Layer 2 of a small transformer language model trained on English Wikipedia (8 layers, counted from 0, width 64). Numbers have three digits each and are written without spaces.
A neuron's activation on a vector x is GELU(weights . x), where the dot is the dot product.

Input weights of the MLP neurons that the questions are about. A number n stands for (n - 500) times 0.0013.
n2: 546391620414405457580502615821429365609539497508392451260692552493303375499576677385844375547603707453328427471431620696558450487443455495421412492479676583651710588479395418687416336450373487
n8: 586678714409825475703676518714369539477625366416580154201456436732514635333441476499467622344503340443225278525429517602361185656528598508427508444450498445534589586446448395488669604489446703
n10: 521321709561761487199410535669530542623598349573443596333615633670491248358456450422433389473407610504416510663458656636431219416626577377427552608550470604654752722311544281497547688380525690
n13: 401451458650594262529549494337302634706528734603647562304511420688359425454512601648660588460479373502534510537457474362265605488464639517523377433305456377426485557426497550620444670407705384
n43: 628432607789668669350648580507373498384464521311346403371332554561408595504557377489567677303602395318554540326585433573541677262555289357296758404405392453656902751531517565463397508598638589
n51: 463432425511548488486626501476381460781472446694489516403582531592734392564373406473332229605569482270505628683387476566609295579714351567543487500588434324471452444509727351692395381556516464
n59: 644583601565476530565254415424538436453563393365445409311400589627848499631529699582339431550189376390326838584519547575464423644350581676467542575334688557342578536414362332196408346504575563
n63: 611799494299600596626676473586642431592219527405289378434382420591832530430562541652343486319440490487385587571284591528384384333505534438619719433341593503565448688496481257358553328644311570
n65: 598710486576658619597285017488387361622414659394373283549538624629500766451387490484422399166552497460525611643482504569458668687688553543409524374585460519356462517420322478678573440441467402
n67: 658466599470671599433582479618602552371565560620553342502568545293663513285386442504524264560387503644465738595636447396422589499433505542519638393579218467430413545412704613617256177546411728
n68: 513580398879586491470639380384684275449422651595627323535614556634554455489546522544400435629560373496290489639261601518468550316514367635488518366372631304886270602541348476495528459363233661
n73: 502616396607757501405800497264598465305687415858521375504497375581638545514526753499270710389394602383542649811484377328443516620605384567221443380542492469489443616246638493477469468424488599
n74: 704384325706242559481582586477518439297700467505511568571332673504438475502529412738270493519493490408263716406490517572356584501548531551443411873352632560553617469331413535541687628417399388
n86: 614428756662449312088569207389614566596518493391489595350368622609417600569426435401313245481857479459400426793688529525367397661517486551387536489492635254763418714568424444574289638658479529
n89: 465530450286540618381421687664485621424455484817551718513653518469620574427562528406384253483591511395451646697545317364647449467576475551577492478338547416391664483379473501227502595459425389
n98: 589455388441655404416469347719173430707649646645546563432176513428681801369532458562125587552549372277417359624600421672664524358491303431561524602453377607492555579585233640468578621761258504
n103: 405480633429542642506715465460609300397298520352526602358506606464635843425574646403398425495525461521552420742183301648354433542770656601256653542514491684765511413297435377494377418471260715
n124: 482782417452510220606355377702249426311579684280312402308487600525661332355500581611463568461655768362288761594710498482669266288542304561617497560533376495592390652464379483585506299729502286
n125: 510655565506492275500441561264526474465590631477576503372414455707645503666347829881368442301446500488494427433712324311293287492456504409483538500415536588571471721508384712420389398611469504
n132: 525515301180684437549405525519223383639721492511443365459589518409479422449331769662427395444789477457490432493675660600232597568698500585499457572261560514506549524417486735273525771530428403
n148: 555429764680629665622500331541511512357663451362413557242558461398331403166502728423531494576581471541268564394472357608510474439490302503650694635524236714494442331638590857271810111291447495
n165: 618735617540746310324620415675467142503608363772536531453458437583636576058564520734270499465495466583300553451302538455215435644489145574703711444443374491817485880520465536256392422572380709
n171: 340314649605546536447524338486434246668333615594542543409411483526542540655386637615454285590552513469758503592466476578569540402593677423457529297489524568462630583504568184347208621619488527
n177: 493500439517349312475223643403419498543556693558582759641153359421624498481430746531441522552518472229319384601622527416435444551546251409471917613368510418370579625494292669272593453597477538
n188: 384530708582393562297391490379469538618613514417440537437426481394447565641268492433407517550484681530448743527513494383716745443595534378491568554451445608552469449504379605377450457564393506
n200: 568365287574504463449463569428550211530462450687368667497373473550647574388593374588487539257641265500432554394613437649431599661483583760259508446528654333333362498469554513569676574419753485
n223: 583409406436452514532572673445272512394518413510419390505275501563325572456526685589382515354591505468500513581849466877296481600495441164261634650514477359796551690454483394776516497466645505
n229: 363563383540575483338652502331345388488560308689450556328723305593510387537372592550557393376555431681673544420441389474404510335550568392454850425729693494500478600633349422451559485493436474
n232: 457439651544329409362393338466572297739452400501541618688203181555611409522555531708547278504613561586689339556584268471551368410677613709501704404654422536690376415391510440268552474691261390
n244: 444529532652789737357344290661181562492534284651911414393698247752695689585505513341389365469422277439432767292596521442278426480489622443484549582301589462485459443551443568432267426721317584
n246: 618646538471645439400698253748268343637350393501284579470479640420510452258434616595461670646697427560348569514705567481332390662484441726777747627478355054427489726316706641426527052640303500
n248: 574167467287657539451761345580492572825620599495595490338547632502589608361326514436502290710691270483227644777627614520572424563585368751536608319408568588393580434188405443440334273482588653

Each question shows a token from some text and the vector x that enters the MLP there. A number n stands for (n - 500) times 0.011.

" convicted": 425488578390524439448589549635510483559504511436421331489658464522623517494428274549524450666511668592485550350469543579530482403507509421548604407569447447386438511725535441431436354535604466
Which neuron fires most, and how strongly? n67, at about 2.4

" also": 433461514411466486607541535658463472366494508519589361429641484529443452537579183477447601543469487550550447541465468606484491630568501305501408543404458540506556463618645480511457670418569543
The three highest activations, in order: n8, n10, n223

" exp": 493465329525465502421467430624633549477422496356531461527523442408466585566668388310479524526542518638482393513439473559579520646598593458613636400526519511585596336570510282609337430474514543
Which of these neurons fires most? n103

"i |": 499467469604288419496466602490469436537491519493507475593589521484625474693494558537355570527529534553392440452443532361579406687580397368557253478503481467531522478741438523403445563463629546
Which of these neurons fires most? n125

" D": 520402361439469536463373487487560554551538493467436741757383404571606409566530273513563550560386491539564396469501434526639570552508441615502352582516439499398465491550473569402422545552534522
Which of these neurons fires most? n232

"ic": 520528504654401539495413565448635531554495597523547500542654596432438348453572201447448576437585458605428479544407615530542438594442490461536250536469571489463591565505468366442514544453573480
Which two neurons fire most, strongest first? n10, n74

" Country": 423551512476525513610525452428535542511571511581462539531759514481471409658536258471555417437400450734564527458470425369555468409511448472624286570446507474468502448584570492422444583515548504
Which neuron fires most, and how strongly? n89, at about 1

" | U": 532457485354464511462361548416429293479604497461477590673532459395527499663464440491446545490568603650476528394570485318521492655672550386459443613540429502469500501608611526359372601459656483
Which neuron fires most, and how strongly? n132, at about 2.2

" foreign": 419520592361509386336604534521565436396545484524554485516717493554503528559548160446568405470434527568437435460495455493551538502552580453536489427448493469494466535734575431549520618512576479
The three highest activations, in order: n229, n86, n10

"ers and": 451519367525518372492604613556610482358532583415524452512588397569569556448426208533452582570562588464555498400437520554450451653605510331501454469588437514547455494702434531420419593469609473
Which neuron fires most, and how strongly? n165, at about 1.1

"app": 429408452576469502604491621607484434440595445502420442472612491511440478510592357364601470512479467652499535434450638500414559596589609496604190393479512603519470405577645344530397456557542554
Which two neurons fire most, strongest first? n2, n244

"pet": 643405457576430505547579544558467533549564408392485515435556421436450546495583278338573533312465533673569479486522520605530452549608564584594365464558653422484408321618537345479413552486518494
Which two neurons fire most, strongest first? n200, n2

"ism": 476547492562593574491460517492492544465548461509500411500638546463589472531551260444475474359580435704517482432347583538442582573597591422592163459501536544421402452563525414489495571463629528
Which neuron fires most, and how strongly? n65, at about 1.4

" Two": 491476435335563470415559507436521379407579562452451503507664446481522553625447312599546638585504531543559485507544503448653548588510380423538257589414469504372502392626427417488536702563534504
Which of these neurons fires most? n132

" French": 514499537561447402447562444391425533471479468469603470550805577542526412464476220492431416480427489689505510479494527510558416434477411407539402555521445494463524556659589510447532600616642490
Which of these neurons fires most? n10

" Pro": 464455464416466522438429387428570422590508632423532562555628447379567683528413329472546559470577544642492441538448421445672474518553459385526367647499442495382545338563508562537385716521590473
Which of these neurons fires most? n188

" and t": 516450437347371465458370662583472379486458559401501574618522492523392450614619291289561569593598478484491458390505478565602572629487583443566636436464410566550547521600523342420505460571601570
The three highest activations, in order: n2, n43, n177

"od": 457494514610478488582344513478611530532493569610579496543590537423396312372514226560464489461475549551463441534360519539668513535450546588623241545523513514435584539494652386524512510448508480
Which neuron fires most, and how strongly? n10, at about 1.4

"1": 411532467534503431511534471406545458495561412455424441619580507438462594650521477471537553495474495729604469542394465417513586509581470464363127526585590437484446546603566339527586440543567525
Which neuron fires most, and how strongly? n73, at about 1.7

"o": 510544492493415520552469521544447602498498555485572531513542542432588491550474183512386541504556526582497394385458571443599500507551410482604116433480502534554495441571496573471512642545528544
Which of these neurons fires most? n98

"-F": 545393474431481445343411488462399516500385569391467506739421484552499452594506316366602572573477512620639597432657395464586513519492424635573397439476489603441693498557493461472432541584610438
Which two neurons fire most, strongest first? n43, n232

"ation to": 534507378531532448449500582582495500503397424535569689553438375471552399572569207517433454525416480602564502357457603570516493609442353259603576548513446545593486470609603544480472597466558475
Which neuron fires most, and how strongly? n165, at about 1.9

"uc": 594284602609497460467470518503491495525556470481612470520548478351590559347477271401436552481465492660418414578418571485585467573516602666520268345504513584521501445546583473541537541569579398
Which of these neurons fires most? n248

"ed.": 573461504515469368554492618489524524471648540575457414523495431536452437499512326538445482537507503683601568373363637595366500534502408295574385546614468528442547414650461439562361491615662377
Which of these neurons fires most? n223

" several": 557495474354460420461613509491672422409532508469409454593620452383487562618498175584489546595470411546501498500486493571560543636491411299520541605480500453505546464635528387448564616487573478
Which of these neurons fires most? n74

" | ": 409495586435406458540457522428494441570647465325427485612546484488694461699486671446511600465518556669538452493450504407500443630526501430489382534470453462461565487657384296413490444455615548
Which neuron fires most, and how strongly? n59, at about 2.4

" end": 478392476425551405479417571615428349456474386500483493377582530551518489566634260454505588546543503610615478422470498536610603429554468490612505397472470533521440462745661428523315453553551573
The three highest activations, in order: n171, n43, n51

"3": 479445510483478413528627476430500436543624445461478509580568426467464540644452490533491601485432542683597491495462412504478547448518475438378074483536489465464532476659590400593565532578501543
Which of these neurons fires most? n73

"ai": 525497543459435522484484567504469487515579583536475548552640485555515475478497364460484461481392536581505403560425523383548522562497453474643047584471491467465444383683542499439511655539575542
The three highest activations, in order: n89, n13, n51

" mel": 540398577574407508516398555423534504512458611461627446627578651404376387445539225489472520388622530523451383563407487531696472572518586542606612527549411454443547570477580411548486331531500416
Which of these neurons fires most? n51

"27": 470382551420502396573574458475549600522506417433459470584559504448483509653552438574431444463436561703574514416515537522427608487506485348370177438522521596567381539634552369626472557596571505
Which neuron fires most, and how strongly? n223, at about 1.2

"ure": 531544526436467551550498511543425411611507465527495482543662556467446440497489193465540473538496470646533461492380574514555465489484474521587162561557508548485524413612451445389518664573582479
Which of these neurons fires most? n2

" many": 557570560420464387463608477502613433404580485511474393588613457387485551562551136571501477525499425551499508508442528541594568523455508287512560547465522432476534498642530376515614600517550413
Which of these neurons fires most? n74

"ed": 544560487387555457521501622599568524434534461525490548524573479413546506458441155608454593461531557595449522490327497501443537424489511379469357473653493563593504516729479390463466501570612426
Which of these neurons fires most? n165

" Minister": 291437541398595445416490411572400427490522489431468478543616460513617565538545305553531400475438628636568533536449527567621484498430547467648428473598533555401379373716549495351424502549598548
The three highest activations, in order: n171, n244, n229

"ine": 511548577539493523553461552492489513590449574512488525573636516406589398499498182515404488493485400551538489363353659528541467502445569365523192549556475462436545594524537460512591574488564553
Which two neurons fire most, strongest first? n10, n51

"s (": 448479453506421502622423635418408550563557565411529339537508461495602412560409408329435486494751559714550537442500516474399643616454578326559494488513424525464559577654440482454405640420509400
Which two neurons fire most, strongest first? n132, n188

"at": 551514470509451501507451471548596490501516515558556502477541536403528448417494226456576596450521490603453415495468534518537599473506572485614124456408476554534434424691517413528528668602543487
Which of these neurons fires most? n200

" kid": 531397468332392500463463479564463433519590441422537391466658405560484422463517283519536531668534544515550512482554588479687402638494549499654596284497440576501496379540685461468476429556563485
Which of these neurons fires most? n248

"\n\n": 614537556481488560482479478356530584380621496413438515401340518448435483558514488598495609635487378751558460324504439499351472602482511455652403508563412555396401460699572557448561502447596478
Which neuron fires most, and how strongly? n148, at about 3.6